Layer 5 of a small transformer language model trained on English Wikipedia (11 layers, counted from 0, width 128). Numbers have three digits each and are written without spaces.
Take only the direct path to the model's output, skipping the later layers: a vector added to the residual stream pushes a token's score in proportion to its dot product with that token's output vector.

Output vectors of the tokens that the questions are about. A number n stands for (n - 500) times 0.0078.
"J": 465491475500546432459575475532479511559529535558542512466581438490506518521474521500471543498562575487446474489546527527516534551491456474542519527454477536529519489521511488484469497511492474579545451448537474479506485502501451457476464481426514555513450513469495474520452409453423489510515556469530541549501446481439540549530477476488544455483474496572488487491468455450580588447541
"ness": 372528565580533552483548501468452534543428495521462521542428468546497480598514494508580495405515584306654399533451510502559497370587407424548508541478477465469497435483491549514491497455503490579523561528499589513552530615510497440574391433559559533569493487395436420443434479501522561355471434505397419487565551571511618454485449533479560470505453424560467530408488501622529489514637
"aur": 513547468557517506552520578590429492463412525459473619465516481424495498529561481563514591475491539532450558597550481518486553584445514548475571561462467566550419492503472525566510470428550430561502587518481544522494517470523517447472388467446362601539520515532511473476445435419418425474412539626467372514543483569455535570496539431480514463476432504453504500444433561488437535512436
"ael": 580493617522542479496489554622497444574420501527510579459595546505497516639516478519536430417485564399618539419529629410419558566506508622483484562424451472590568443413384532477597549493470532607435625418569444400578584563497419400448421392414431591659509513495356407488363373431514492501489467675445433496532518559526584446517454514561546540492448375494540528469440447519491401362560
"osp": 545463512550502519508493563544534465541543510552398618444542470578505481415517490471411544430533524452582546570580566436527522493532397562557502576394480583579477487491425498515507482483396469586487688478478552573523570589395443442525558504478418636532523536484443521498504482479498421537433433525470456457540510530505511470435499469417429478469418474430483557482463538514497409437502
"itect": 561567480533425638539488560536503533513540506496439594567590540503507571442445463477552549433509603513473449512575567532396610565585416605488509578396463453553463483473446636465454482480427438557372429478454479550556595488479503476561526473511428648568505530532455520442417489452497427519437432521392410501495399487508505503527506494511477524429454443489459495432532487419636412557525
"ration": 439491464645484525557558447514535469526484345594472635438596375496505415542456563478600535411410632484545302576372476541533572470567526543428567604369355477539513467470349549502554413487536553487510443472487477573510539525502495440633471398519524528530521482476603464485454358486535452453442428759404394511616475611521608443530447531553464481471527457521498455502504574517560535533422
"ories": 461557449573534575549570551388428401494582489535404533622537478532503501466540380488521469481428630356539485577539543511501577459548414535439618563520461405530522503492452547466553471488464493644542523598425403595542634533526569490563470339484420581476578539513417570468435416476396458523478485650410406427580400483495579517433560403391496475484420466563519663445434510475474596457462
"inois": 380516531583535449543551506623521611606465528474488540493506550453505576454469495495470504408432632389573524543461648488642568557557393483486604406462507449519442424368475576482527457451466398603389584515358454510525569415402464497577463477469464711629481512499437467399454565371499500431383565571382469569571454544554531419551477396454471533496418456593480561480440568485542573508603
"ld": 502479678517456529463518537519570507546509439559413459485501458548498570564502549452376655425396471428486493503540580493569620562545407560403498621474476474529516486402464440484518419430506514460459483428546428503517427386517454462577504510507528583486522598467438593429546527468467616348469399603598577611573456515561517445606483606466475529422417446486551530438464406499455567485472
"uten": 472504552556474632550617514493559579506419564642438586446564550545490526522472458480495455449517548501525430561509505462514413485491530523518555487534422448654511382479487472493505517466546495520448625497553376456435514420461471454440344503418445609551440578471539587399482388438410375495501449539496376549592466519480525480499510548493570580500392463549510485417476529561527640477567
"eptember": 430563505544407549495623469495505489573553517517595490430579469580500636514437415417543574488531596403569499558472541510535571561564522563514576537406518496503634514441321452527581470416474377575303525437425483504568500516480484427475455435476448645542497565446496426462441399412471371471463524558446455552524492558575495401602513390478557459402511535553525647455478524468549509532452
"atic": 465501535585410452477534616547605522617494516471465553541527448525496399422438537545483519469441493473579481554523458498496506489570455516583542618506472350537569501493305458456360516637495495561510583515430455451480519552508526530534530452433462631472468586476414468528444462511435434457506453594549415443627426501487577440497512519438469492472491531584517539445524579494559425483458
"',": 526537568593514502572485546521501525496564473448467458572520540586497565499603533541594570467461516406541576413531535518536493526537490518499514560577522442508517383540389540583435482459421443566474542413445457486473526483422499384504538539429381550438468449436474520502439384427551436411515395581530480537561528484420515470551515406517604568519569470467578522354510472501494587502440
" married": 457546521524407495563570487576597499536439453507477499553526495568499496546568445448570517426475510491502464483550563446489522674473569540428513598572417402551524411417540491409440466436567491511430456387491412536518476551406536490511471486492471536607553521474502500480470526440439522404536474524417494494459484474490618535553589573464498517555493531523505594431401500442406496547544
"ributed": 468514438462493545539511456525547464509447454599549594536555500566503541537447432425614543411406537491606424560611539530570591608562425546466564572462428429577620523440421562498348444412436464587468428564424483497522605530359404472498420563456439635471480513518437488454434492454497582561362495526473498605641531443461504435534467489438616502457456508500507536463509557442509533491385
"ured": 541412545544503589530558455462471490534428445493529557505555513659500582508468434444563460453363454531535548625514563481456485616535478486474654568571416416518481428530413495482515489446525475517468407603449502507535571505450584498572453563493340624609577519465458513494391465455455389503473408454502468586557421541508479464489466440457590437420479462468484543498478514531480613549507
"ã": 400527529543470443557489507554570462500464483565499504537540516483497471417534470490540499441475568394617434475526624477403546596507453478464546481463455497570486481508372525459570432436515475540433588422566479537461546552422374382479511469522479628590403490417444492567428528489513521444399495629423456521588399552598547457570473464559595563450564423534628514448563480502504557481541
" himself": 489541474443537550552555441620490443498418445531507486511521470540504489489550471460580597477534544511492450528516542521524505505529521522492521606544425354509511478468521489406476555538483471515394544505499468529516410451509502517548441501520424538551416558563489437505469461476570454464510408555393477463493485528481511469597542489450502473548537500538577516461485488446477578488522
"|---": 401408565555390619672610570619625566603387396598558561562628466544522678468497415473588581338372615375634207582583669492631498626722377574362663699398303481664709249424306592453511373407442434636260652436359269661557624552363420344626372370394440973670422563417401354399376390347470411476374353641274396580625367631522571417614602302461599459463452362648666617441419606572618551412498

Output weights of attention head 0. The head adds the sum of these rows, row i times number i of z. A number n stands for (n - 500) times 0.0007.
o0: 485575615395418663479435567459464512475442509514405649589424555324772547700462590641398687487456518443690600596534506265587585569635292277288424562690529453522574219521497760452487497401594288458477412469388405587560412430540541480211670400462440708538615535655594437473448729451566567481468506268401477528554625432470563235440583563483454564441318608654454261365627575353527690414446
o1: 370468632462463677449391344612397545386500595232627561424431667512268414615606697588441561487611565669483483445431437564376386423567578317453456626606311561446416376477336466549562337498467275474513488482561536610472590577531451532622530313570578188557518432616495320469437568570487435522410630415456571520510561469546515548604508529627687562353788682251593472387413572797342508400384
o2: 482382714606576443248254671720516405330468484480365572292796626469509344424457459446301523409680430486462408549525461485545502489635528460535390574482572484591434477470348356443510598673386421603538593342466634471547257392437399425449382548309611575634654678373515428567518531597451431295653446664569292339514519399547630359521671487442549808479661410503473330620421435586559355434644
o3: 422386459503512605422594753441371354543684541388531584602574475284282549407506552549380574509245566466384397304753352424510492382591468793626262515670619580556709400606531640615603416406518430551631302410245472560669535575307551471568373564671481746334428646490645454551321321745499426575556622508500398517626646431581603380435499560352450454587595301438514543504395523562324461550593
o4: 271547509587465431701583491351422649450352429561515396720361207640597432627461531601646424544448540600542703603300638417554447496317490741505495802481384455477462563241473545520696598419634491603325467225546552341341453448474398386716543326431490469548499339565407466426357620393567388379561603492580544644492599428371400485547517472459406514670552404389515674507502526486449544592567
o5: 517693436244469824496587517499386640712465423398589526493433663526331680445492463413536718300623509389596584488388423452452511708199510647571538431487652422569325339567484477430573461521437392439461498506739590516457486342486182462533548450577594342651462404784588597785555585650608577330408635681545561521386544427433248540535548519624618444510377370619389557389494366502357348668481
o6: 712559452404563329581595621426595433384423451549453539568401582461479552571668469701471514493493498408457312646376375453404453543326590705464660549693597280511525412439530509396372333652495573440553495531517418573548415418604670537289455461683472457491406417519428563468478534433554453412553600376542706541502568415149490595599547551446496408578583433395493597590547435555535550530524
o7: 399431503408547410471390504497539744579342533455574479442253375564260425621400326610589607411736472488490456590496343609329456538558519380563556541470574590395335522449451529544490645552385686298187532387625400569550414641275503598616364493437563220542429387624445489584706384665410616601431563440518564442503446548470468610666313717544599588426663513587543564485494354597529432450584
o8: 589342488610579423470345575445512338558626536435377596673527505479646727528541410349527647406408535504460517549554640514409566297516500593520541708392611492481536674611387611557503482506403500333294463639443448573596449522288570684512475430450461519452491420476518469315570432302506473515219538610569514631503480501553453586565667528558433650560536394327594378494471329495601500552720
o9: 570627591688412362324590454333405492463368392602667505358665642460377438767509499779627415095539352567550430501439394367463566398315475657713613464272614440531538373574730487434595491548552674491602543358537449546461436413274544427501478442508535525553631576562366625471345458233488571474584544397706459418559714415564241499436590555464651598513468502605469518319498548363515496466445
o10: 573504676439512442453210580389398215644415597484531453600643330517328674574467597447456534585556347573646411434559627388555532445460601647580359726555400508512703612499429329510458454444418431422338217735529590287570582631638357364368567476398556618705713418406465549413435494500453479606410379593652345745409473502387492378235733437558295492395682464548472645307458498414803715569207
o11: 589325331493408306406664376377471354262506466454463679659472369460673498418490386437478464487501633320440427530493469463392364228643643453604601338380581511626591730484586418480542502502513258673400612494639390540579767505541357372393508503405546687485571608525347438642523658349581483402434445415656334361369470521710551530620485483547465385519491524555619405531445351469660469476471
o12: 498640415666421574566657440424519329545632423515461525388623535471716315521575556644440377459720411526570552402507531384413608411375531412474337579581480591527530580582536538389457486513748563383686560533591351605331393569603211476525457455354415638548565579503458339411539515417480464497694328586464438455370380586496515556528511708400505628451343508452475514606473598484306597278511
o13: 538397366575316562707332313469494524430412623728330401623637533432496311532484433468449668565505650469480481289559443365749436451645571612661510408693366414524419406510410518511507543375456654513395585435558380584591629319519471755640341608498548293435426623554511456475572756580430508494469527518456439376600663638270215614495566608557428499485383600665354490593716309575402515499401
o14: 388537464379531554403445518477469490487459398378448504529616568514362354499284555492440350400671480431598527413550511388521747459522582423512456504505395565559608566513522314232304783168489635443512508496407462534630404406532389348425330634551521561465450530443454703497414421295519566569564496575453426545668377462621471617377563645523517338488439534505556627645333429680604576567353
o15: 564410619532588673370516577357623505687442448453489410572544433754860474457389407467651539669435527563540401597605555636469327448540518644418655583548414349637535449816391476415707436288372597500437353519451424360426843439477612436486459629347547549359592398464615766519315629427456577403601364477687510469590406518521485589579576684465323500369519537474480481589492409603363473522419
o16: 349294523513447553408501738465628402324600543403608475604357667502197415554300554445571495613603528435303753325510751526558433622388475397516332336516597588436477402497601495398365477704500657381402544372381623402589441525601487659337605614438498335578328495605523283480585546311553511552464668652581491612523359586601470607571461613293514471614515499683430379407547542424399581708410
o17: 488441645357413427502375661293308456495621461504552508658462535416346668377590522605248389421475564730531283413407647572385371391530677486415293697524562706670318288533376424529709358387363360311576622468425638260481611526630492547403494589494546759431437533534549587420383410518502321558568603563576634577481678514519341486397676713406502514485549522609553582587432425506622475492374
o18: 299490563641483572489778664413476713653541408588320566440551582417390522443477390552396524581324567409420454430514489586453534461693395485516505515493496606314539560733398591593575583587392358428776464609448535649468684896409550348506375465665639837497386401481494489455576526782519293345248300615440518551312440457625326406393476427165570466572563494449434373459280607626485437490445
o19: 446591388584464381586458521290439610356753600557493505474606513623656557405353424441386492590524700559548458309427311550636465648275583464726560552512747537371393519477551521532581466495597471307530461499425363441463499636539445492484606322501366212463445566401566454461556499325524352626666696597412385475440331454640823213667646399528533378362640549500508469460146413479838349435727
o20: 485626835496749481399636583652392507574529528429493394372550577605394543584451537391545356589686465477503468567657704290407586544351726534313358626477557266422574493543374498495627461418516603374583610503489442604356553451518726553311381639558593487558556412337479335578545525493305625693520358624384357629399547402479479481411574227415510337512395388415646450646411320636573469532509
o21: 573413467398440535464432548433532523587620565619576460485577504508385500281339611287612531693599473578387272519702647468366399559513546367613364469480510519465473338554546521528484415710571594348612458609430498482453414538461597781480392497501591448524412423657480465489364516345514511699470522544285475521347447428376460474561541436493396467434360331467563569659620436488557484538683
o22: 541660335519717436702524513676395404338313407288458513431378530631233287465613552377557529447563581552473683450429408582532459672181510586865460420438466331600414615519460308672664610471453564464505675403494284431536566369498622431500614436564441442494462283798491698529504413405511510490423595485573766514447564448384439654550606481453399433354484466500496653441480422402511519548526
o23: 330295582587457576424505557596611578447602428574511496484352641369563616499618552625512533555509636496539463389517447631372563381383577655459534524576496574544632679573335453529642411528644480516517440575503487398495321510396755181487601570416658544287485612310530434397639445448595557612538399470594430424630377566644319438356400646524460485464464340608452537563737529500501505500343
o24: 504591109382660411650383401515513339615500469514465429557343670585513449489619448417590459437495291724491369564548682517401249488477638429478439715551664477472253460623593508562605475457503576470612540343530547674623590553391672328463516515555348572407468522427561272366493638358464644303750466408512589635533513603588442381561492642520609361352363453372631472468758480169471624318386
o25: 429499501393583428329300465412492492459501591406376779589508451548600568576332572396458421470690482626512381363389716644453736439713630442619470556354462467671365542384559507429638527604601473502420397489429690658469481226478405235261381603486677582492418733446283562567730491437569429431643491522525416410358358602541511534556496354464293587536507328700511295580463554465366361481737
o26: 470508367252658472412315491525398580561394589714412510299497499747389725660551340346560472476273549457142720418510597588464474523437616651392507533609500600540430608434445359513529604382435669566123466507647457486409528399370477588554451535401404442752489329443388345710685484371751237618416744531557652589535451492783497543811389580631408428570542695760376613524499372442398697613517
o27: 421518415112465345481424405684721342593386448583427564533426525633410471568582714601651513657395392508374243473612531544371664623486558531492669542448443427569453566590437480605576368623477730536400324614517461191393450530544438625519547551368574531782529436635600808513412505340547602458555603548375547537498540298231551361383466328427507432400595524522612598650526346515423600503692
o28: 441270416434542561426704450343418450537444638784447443643590314543806549444308291110598576632543522355667258576745531442556436385532716464599701698488465440560457661586585445349304543727473450500352370548256518272299494557617507658561349703473422371454422420569623423386522076616455520481389484271305551613525162426466526590483406354445409499541676497473466674320513462702734275525548
o29: 642752515608529672539573464255443572609485476512609281609712832308429547327464476375355535330380470581365606574464648635498568536599579810350590276713482530589614493621617406414526407545572737313820546411606554559319510447510675383817605406324778618637282190375489396615286475720481519608599434593336372453466620343183453732309632653301364441600486546243508519658384405504350556437439
o30: 588525594434554397351482513579581431537330418525262515636442177505023532557470796438583627538553552452465331379770558514668401708353528536444411433453552478416426422500609644303509597394495589460298500483568577505621580422535550546418594488414602458528548606511667691504404559597546449612545603396474616514638445489477495626501387448359493576478317689425596436463404645383534682637608
o31: 336389574431368360368472406574388607557569575305522369558657517429483583422319454502528412588569543337238362345397416582635503245323661523600427547499545599382560474659505556457543507396513417432288466478408577624477621445495635454529479621406621493555469531368473560692502590430455486511476667524443389441562340662846724481525446475688454811450479436525591358548508640410405376714591
o32: 630493629428538581522584488383466392431462465452556645597400297665501609502333508311470410488501561561380392674417605480538474613522564657395212675745718614397544476442617544514545426590532394531560444606511401483558405557526478519468370448440436564518618561578381588645400437501568441457492542484326583313514514560475465222323476612347488750469538492687529412440574713598460521390555
o33: 566556430444503525413367297736572432562691695590440591500469493574535459430292668380436378435633522590438387578647554549469424543478455538440546552559495493522616569415675632524263468291423520564384575484429642060679536575581525540442443650520203538397552576633469501502593293554531495456590548560429583427619542391389521396544382506599675650719645431467618380479482705494526493448463
o34: 653602734301455646447598457521526484564609649583413462587665470586232400498510463492552422784612547561518530699450558665658518463582472575451422541525723515425666335510573518568492568451460511400410524433416449395528514484443590523504341400382401560333582589473496540259413457489437625326591300671572437634604575639481454550543349443604541598526487623368531453425578578421480487617352
o35: 478374656443327607540762631644585559476598502437531350259381636542441277663463479615551300391616420361530486527543416386546638495524547326507392308485351556368421416500478584589590337405810723349586513533561519454475489638574442224275476416553432462600500543588449303435521486737258378484565583662667536568399613803456473307521601672488651544498678568458440339678608579635684353400446
o36: 363430464503348531571499681318431475242429341385481473423482431700289570595320448446432551399459605710390495444510663425480488642618403399620528704703417563410455469453712423337419648528567426513556539645484511409499711303318587494505407564382456222450512442645466789469445545370355799537477534339478659557652586491437470599554644474294496457468457482665625385569549616256589485566486
o37: 486599604462395719434358557405346472385565411519595416472503614378557659451561728477568720261338614377514429585495354504729309444612503585409465410588732583614625370522222510483545410540488458721829549357395644610494379431405527493225560453483505487564429265462480347349556583608535318693478636540433419547614594630545572386339622426327601619477616576312548308788417495509629365507470
o38: 713580410728336550447639503460475425627614475583450506407446490553480459597403450486444523556469631431426468482483557267608423579628397584650374482342338655638643716636521685513534357604440414418475385633419368503475419691538457379585526594397382585641542447567571509465623346550523342420429372415412362497549485644744518379547477563660558312287395493349519499479423407480571364700556
o39: 240566713657465503565565404509673420452577581446406441249340654240325264600571452579497493560485356354500548318659600424539472344330476459573677548276386465634474395607418566522713538524474476570663582570558541564504502544736435336592464477515452444410423632381677599576497475536571472522648503695450358604453534512531330477225477231273422582601569408507672649478468566592484500461609
o40: 455530432493497595536472399509609539529594596472583369499536629369105537311568411384529603483425603558635364588552490613369418503527470517491541598579450491315747651609256454366404412707336725648327522544618573622505467352511472566709540473570634476559625343294427648422517644479486597566573625425622510426379772371457461557554433443718376737658522322398449374668417527555527410441347
o41: 509373347538450452438328243500420656273488315587527570422679401314299407737290515471572542828512434601600494616497479446491552409618345537368387235414607514615394412306538486505756472664470551440383412590719751497378569566572501339619603534325505425485444681442525340638623485446515448368640631587538523632261475667430660297367526440317449783409450510479528556429382338638673373549667
o42: 408642331501282327569657392437573300455293419642425458506256381459327339384658335432526456715473511437463434421597591492550314461377598635704282536257681667549388430608541543764576593353624502414357514445821305707582447294554593399559465532513592552516625377499456572513599509401428555400577489676529505349544551584573443342488562451535510522499515561775671655390389277566376582460526
o43: 570345585313382726361577338591707457286587515620390530575341458619660261483300600553468334449568384578580266749509585615570535504514412390559509652287463605654505340637606454538443320665498510387507437544421531324503510719406572615393570349465540400603680618585399344390477295615361351626612369546485465423434298479572606578536616394578369464342631447478315426486470505574591496577648
o44: 346359691527401456393412541483710433679604612659485575618472521413566346464415496432501456551445509479556313559584603567450637393357612658512582561621434314275440451493608651741580534329579306543414624596505464511371704397459243367424435668605625613652410559394551592574419585661653697403567508554355411545575338535720404307490416695503306563598586371402473316521577751492431417429471
o45: 480396565456464512399533474433586394290586629440668406477454336621312499513444482421531440606689470374480346766537485490606490620254463487516490481355505545507614634414405533301386604558777512569406589589436608443484409659547495511191499481550552424648523461511506427456415402455581735554667519485581301425709350578511657627811535502713516383626495257505434375399402557513569419555515
o46: 470588477536411477462578371237533409671698562464718550454574636516534543551498387368421797583505649289631531504565395322485426530381536551576623498548571542423363421361304491520387565680412554437460362312627582394556556484620488661711497584405566359548183441381475561544670519616452442694533424373475824502372503538430473301640465669561485432632405648340400473428535516424489552409435
o47: 361629635681346575391299536593597696725282330488550480320391679683110569592368532328399497537496423657744423590469575585446529504556519513399437739611261393489539215538612442331358497622654504490486430435579617420541429470614592694459228594451432559667516419598629377475520503535408565422467609430337631615412468355372478648506286356397489280720602462431427399681510755451235372503570
o48: 517638515607370472328392569571701491583497563498554403736599411236537537688466659420368599559545504441338479495341598404452623648563241563456369657579244600619490314495506417643320406522561404450474554412386369500495725549499445393507396490457491498749545511567660421255421594332507337315448601456679496577623497555412477561326549413460482601720486511470626504565425597569541421356600
o49: 413673428486689583621623451456604397514580575508507557631497322450179496669469424506710571366370357422507368521746604411505321543446450464542451588369515417466555569325468539667600445353790375587348360374552338636466639578383460557470307402733436317585552492611566334508518324474472512493471511369413520547580709383482469626665749556710562558602511517576533693507532519503385460706702
o50: 545601701577532493652603630484393472669576432449558382568444635431533515520663487527341702288514495673392528451578515369482580545400460694587475531454400465592556448474641411561498330360451264459741274374520481448441324320759654426518345676352574572675385326366556428465429693475440471388290356522519505336621467711408396378788507548531439466499240547330540419882440481424476469625444
o51: 429383582275540472498375495714668534378440537372330452495540395473331385625511686524451329383523339485455493711648456469492505548358408496713375483392457533617621416577462398529564701555486520447395501423606581494351667601394553450358309623496527441727545434660511523487547490447375292483584456320833673578496198351562586673590627559597641395391530549647563396558463517449647625403529
o52: 503302414600590288431687392402407525388554660437606569396581581498493595548424560467434511503569522388474542501476465610567432473532522497722585536353531519458457611545497365638562491472467527502516370517560448511480604469516584816637437556518574334334502701339569313315643476594579397350521440313539412533497464392594327548435384484495316462481495750564585519531482560387438559328511
o53: 799412445473447589631248470578461411425629689573446517515493792340591559243514738611610694467566605514435648396410440429599431271484426479598368241515600545576428444468478506494358548432526445561523560687404556525480505518521356473509545568453478664525558512373702531455346644417486475500662243582443419433550349387563655453369426523304640540592699572315405401504493561488152563501359
o54: 673408641594574544554524510438440548515520503426521486393590562425774442268453490477277199649630381618683592309361552369443553777204637343573419526558633593476560336474592578449490535742453448405548591529431617540453538478590380524448548469410411663435377548499294498553390648660425514442422433680313501440521454477366464469373334395636384552690502498521460471406530723457627350456657
o55: 672417589585604402524610663581510486448348585562453655512601629483532475456483453400577610408481602447490440580590659464648360234609527480466361349519366493617693562435337445459435419629556411552493588576438419379470505570680442472548178398429328591546661585475571324550376469556526523495633429704569527498557382349326581442527371565270499523605439490655446625430424582355572278531352
o56: 303479666378579429515772537570719371495515717426661528614444466589505547396471411525502557508577259303603409449387417390398643580462684348486278503484613718368355468561412437368514398546612556350527589347539430403414584572638461298513505623589489617562470323649665400478783538486362530545563522451372529636436397431594445449404569669505326570447453518445269341326645560510455746649569
o57: 429652425693533735591450560538563575547719549442590639369370506477654643530295638588466430576484493516309592563408523499594552493386478403557448504478367558624536542472186550499418474633626294521552645382342674441482694475430402545483481574622234423450345553582695384440607413616416333538552649459625464656607407479718498386393564472462415338538384551458348672366429621656406357567466
o58: 266510602459395479483500674640666364506582451689289655658517545455650598545591574508176553529281593475617365405572688385600280806318511428731427407403359503405330560366443694408373574295521537636466372591367583689652658424477519474478642607455413606593584620683395565542373643389540500559470735236496351534351383402517401369692427418590519502574652614368469457415690562434494588407381
o59: 479371444516267504544569289381573457587484547656451646717622587521395413474465431272659481632524478648525503640527560379420541484486495374529540593162445513537385555509419403469768635457292582589439348660672453602555490547531333654506714578441524250622308382549450685550225409350421532740342401519316504453728429474278502334520411624533473353462414693519439663597601393261689638691569
o60: 455460651429410360484447666685740445313477607465502431322500437531514452469422478540401379653693454341567521439380491473503556418548576433424456319493554636414585466346516593519438404449610600563493324779432274659298392835543569390561387613552336556718588541405529317625471435411455664456646769420664408697508477567706503466433403527581509558469381448601549571541419550520555464479541
o61: 491435298395496319647616454598458655432436430393562465571401445335378455387571506562594454679196537588595690634589725464438486318596487575437462535742450572310389545442609573331646686452264577515478600437363083509591606499248624656621470309464560609469509318443412432661514502746516550590463651408486482392564472533651435516560664362537386527553601675541589443467342500429595413567515
o62: 535431538483339495412547440558343551378570474508469660563388509538434540475560617476511564398731714534614413604611530282464487519345198343471366463525413441825463375458558670394481347477540627711715547554376500628589405382496704501319481767508497737496537799630276576618492555644531492515310442268448456338577464346442594616469472328470686560419646486600520341464409488423497544379560
o63: 604671458407571584644666417653449526449330454261504264474534424390213556706721439727632461549630573452492520422552381604285401413569441425490595590594485512578469569350599472491524517548457344387421371398447492681525606527588576601542531437588511557360457499522505390475577451681442580458620565411538581576409503438694447570441337774373522493582573281438544251395573424431355519442411

Each question shows a token from some text and the vector z that the head gathered there. A number n stands for (n - 500) times 0.013.

"\n": 535466423462482392427421476358540549495514513520534495506514464560603471375557581514577507416300552483582506613553531402618450474554555635285737682658388477556403381442535624618584522396594537
Which three tokens does it push up most, strongest first? "|---", "ributed", "ured"

" F": 553557399602531549411474527675585398386599652717590432618386487376593489675367472407455502440516439559545310384444444554412519507405362439590407323518755451498643456594478278618592429227368686
Which three tokens does it push up most, strongest first? "',", "ld", "ributed"

" activ": 520530617600419585312436641524461600522585591563391375636555365566498517505520447208457535517534466554471615484480559517567509298609434392449481554402480498544548540449510481637359479368391492
Which of these tokens does it push up most? "osp"

"-": 542551513466538343416424620355427520645358463437452443419565510462551430504464478360355312422562646488522549689585442509548339405507416437493459523549592443433453565486453537487587578356459604
Pushed down most: "uten"

"fl": 478568464520527571612592533545446423590496397651576403638447570554379523451346506533472573371544434503432412453544430593523556415603511475717547495492522485555559383522381519326456486672400552
Which of these tokens does it push up most? "ration"

" f": 537628474495408471485591530524465527500528586742393600627473439466442510666392377505414457321270535548355463409361493491395673365641444518416337481314400449602643498529481395523368435440634508
Which of these tokens does it push up most? "osp"

"ino": 517514458473469498488471420526509482434473497360509520500481441453567452497497548447522516568461502473575479461494529488477415509490527504317522419576631482492539482489563545582479494508509530
Pushed down most: "atic"

" exp": 552429663540447319474540439540590364686213640549555670506534546390288650314664377452557405420526665520565551472517584616288510319587502597528570713527548614605508718525581685352432580488592453
Pushed down most: " himself"

" in": 500424549392432521332505446432320571530515458428584441486555476569502441470652616464530520569722490600570584533417528531434599513477549470580483559425392559594376546566521552387457530677528498
Which two tokens does it push up most, strongest first? "inois", "J"

" open": 417464494341356384523503371398672494401477523285611497402487406539616391416526653467731466647419536466674461438397558424391418475544587573188529538672661595499441479536594700565556452567624613
Which of these tokens does it push up most? " himself"

"acy": 479535557497528519493673458462497369533460491531351594448484636518517490514555295520602344431373443549491572354507585448524530447768396546529415410483438485517532525458609473491549554370494485
Pushed down most: "inois"

" 1975": 435485298476601494589542586516477505480634656485572678486542674546674548581455530560546457448646520427478497514618591620528426680497539506515423385616603424389477512512746663537654522482397529
Pushed down most: "atic"

" for": 385427654489384523496511345502452508585567397386552459435613527461374405532480678469622635614566517573568467627377566533505634503421444393538557450503433490591429465600437419378568468677460499
Which of these tokens does it push up most? " himself"

" Ab": 681478484623419709394509512662471489421530624541433220495346344416690552565420557400256657635459482420417575516514491478348461473338554293450504407478693432567584551505511469698487431245554597
Which of these tokens does it push up most? "ld"

" established": 526437422624588401551495414562472623435561459503492477619384473474515522635444495481490583397422574547468499496455518497551482462527456400560464382547542531551634486562400452463453588479379546
Pushed down most: "ã"

" D": 366422677486368511502510324502440502599577386357564463421634529449366405524498680479637639623580519579578474629376568532509645511413444394542565459521433490595426461600446424360561476697457495
Which three tokens does it push up most, strongest first? " himself", "J", " married"

";": 531561419514494525483509478497514531435518490584522468614443424551546536538455503445527475550348522515468453566450558446505544451478476480450450465439473518532457443524467470555567417472447528
Pushed down most: "ael"

",": 430441541473409464464446532382440568480545503393650538507581463543543498453598558446557519664625482530521506514455573484461586544423517542450498569478543528551372541536545561453500551635526517
Which three tokens does it push up most, strongest first? "inois", "J", "eptember"

" I": 412490426393523344504460576487481523485558508512524519610434377505512523490534518595581333663468498459494419508468537445395419608378443451504412518568526529420529502494566566583506420565486465
Pushed down most: "ael"

"D": 572395626573488530631533618597508442417595729367408415467349281648563460405426428422520525549501531363476521557457674265452533365560596403606521343362601637443667579505502428556639444278455475
Which of these tokens does it push up most? "itect"

" public": 477415523590518506490474543642507506573525465553396476639510417509484561472618426497517470431533494481492482436474581480467701351530518381499467445442461463583464535579440510473447414452480570
Which of these tokens does it push up most? "ration"

" writ": 448523543435522360431553467483540538487411561442727507504492602472465485515540573541528448635516535624632425657428397484505575586499569548387525546511469548473412515619483450485508553610580533
Pushed down most: "ration"

" West": 453508394520594398559510432446449535454529330640464551644486564571436457554477545377449634349541496490486452548543452557601537347540346340549441414482445387530578514507413502382492417629269572
Which of these tokens does it push up most? "ories"

" inter": 602541442571591380358440580523577649538549496512506416619519561459737468443542507568480546503644545489646524353630435647478726404594566454540488511425586449574564456612597603351579440486317552
Which of these tokens does it push up most? "ration"

" to": 439461619408444556489601529408483522505578468462593432614515578484396524404526655629787548562556586617530450582437507466575584410282686401640610404456464504642328611603443409376500482669654474
Pushed down most: "aur"

" White": 622455629543402409460322417433503457600480640436504651558555590528464593357593351545463630530590636475594630440571628619358571459480535527494525656442593524485571562611498740473456472452561462
Pushed down most: " himself"

"es": 384524508436649673395409400572429459585333520438797357462353535376328436623378552650171479548569328338442489462379370684580586610523638554392431467544346437561457551631478290463455626375543437
Which of these tokens does it push up most? "ã"

" –": 627442443574406512457450490581452459501548478522399471552451359459575452498463524306369609474445585470509510433482578465396420419494475447483553420430548427510718501539563526585436480388546532
Which of these tokens does it push up most? "osp"

"ens": 464627693450522643470479555594532472562371496317506363464285476382434532480500568575337480687642427494482589547514410579495429661375814507474586547661483482480525603530562430585487478407661570
Which two tokens does it push up most, strongest first? "ã", "ael"

"ox": 563608430504557466583547454615433403492572457491474533524432491467542520527407342487373619442489473440472540510442419499456441461480425505589516509541524494525577552438406559491442361538376485
Which of these tokens does it push up most? "',"

" well": 419508490464548344444531504455598534477445586496679478548472623420483494545484579610521385662522566567603417641425386478426520588536527523419504532589503543460423507622506452489488546543545515
Pushed down most: "osp"

"ru": 438545462373536526515546477508508391409488577382553595552415556409605409471565370477601594496429502583566634547505417469509264515452576557552577514720564465483544522385458646502519470605553386
Which two tokens does it push up most, strongest first? " married", "ributed"

"e": 584533488554439488480423466450513516517577560447519510496312498550525499494464507499428503576463558473625554594514567489564433506453617530422511565616583424509489505516522556494522579460550459
Which three tokens does it push up most, strongest first? "|---", "ributed", "ld"

" film": 418465568487394472430457554512566514540547601469603619529511483462480506433550493554597527610461482516492469565418595453502518262548485494502444524579601572554517554517463534499531469550575476
Which of these tokens does it push up most? "itect"

"wood": 635431433564432733348418407681511354462554784576433373522342596364538566573602581426325661520364508572514387575399439437471484553444364464558569397542751489464757617528613356694534501315380628
Which of these tokens does it push up most? "ld"

"od": 600664482511470517451560543482350499450524570553411487532550503495569517533410346438409385428448595475454685465589520447460519390446470455629484562460449508526507437470506515547452501415407470
Pushed down most: " himself"

"present": 474453562657552521519441584435603672481598470378580466643620593563553544516636495534486464521501487545411500434593528473375580488513595515501463571497481531500470473515562493386424632586506482
Pushed down most: "ured"

"cast": 478668494528568554575631466581273456540443506453489596533425532482384543545518327423547464529375668537529446462394455488494653632549499538444361535445477511513650476620503495613363600383592412
Which three tokens does it push up most, strongest first? "ness", "uten", "osp"

" M": 365582536459520507710536543549564484487510449425533543430492472491434590564382599497410391520482495534591253525468567380476557388382390726541463399488513625428410324604589413431582340621536423
Which of these tokens does it push up most? " himself"

"os": 377659614440594619555567433694561380444529503365492622615470368319595378546502401469376459365521388461349540516561406415485372521375526482600539522574498500342572476338384512399496461480582459
Which of these tokens does it push up most? "',"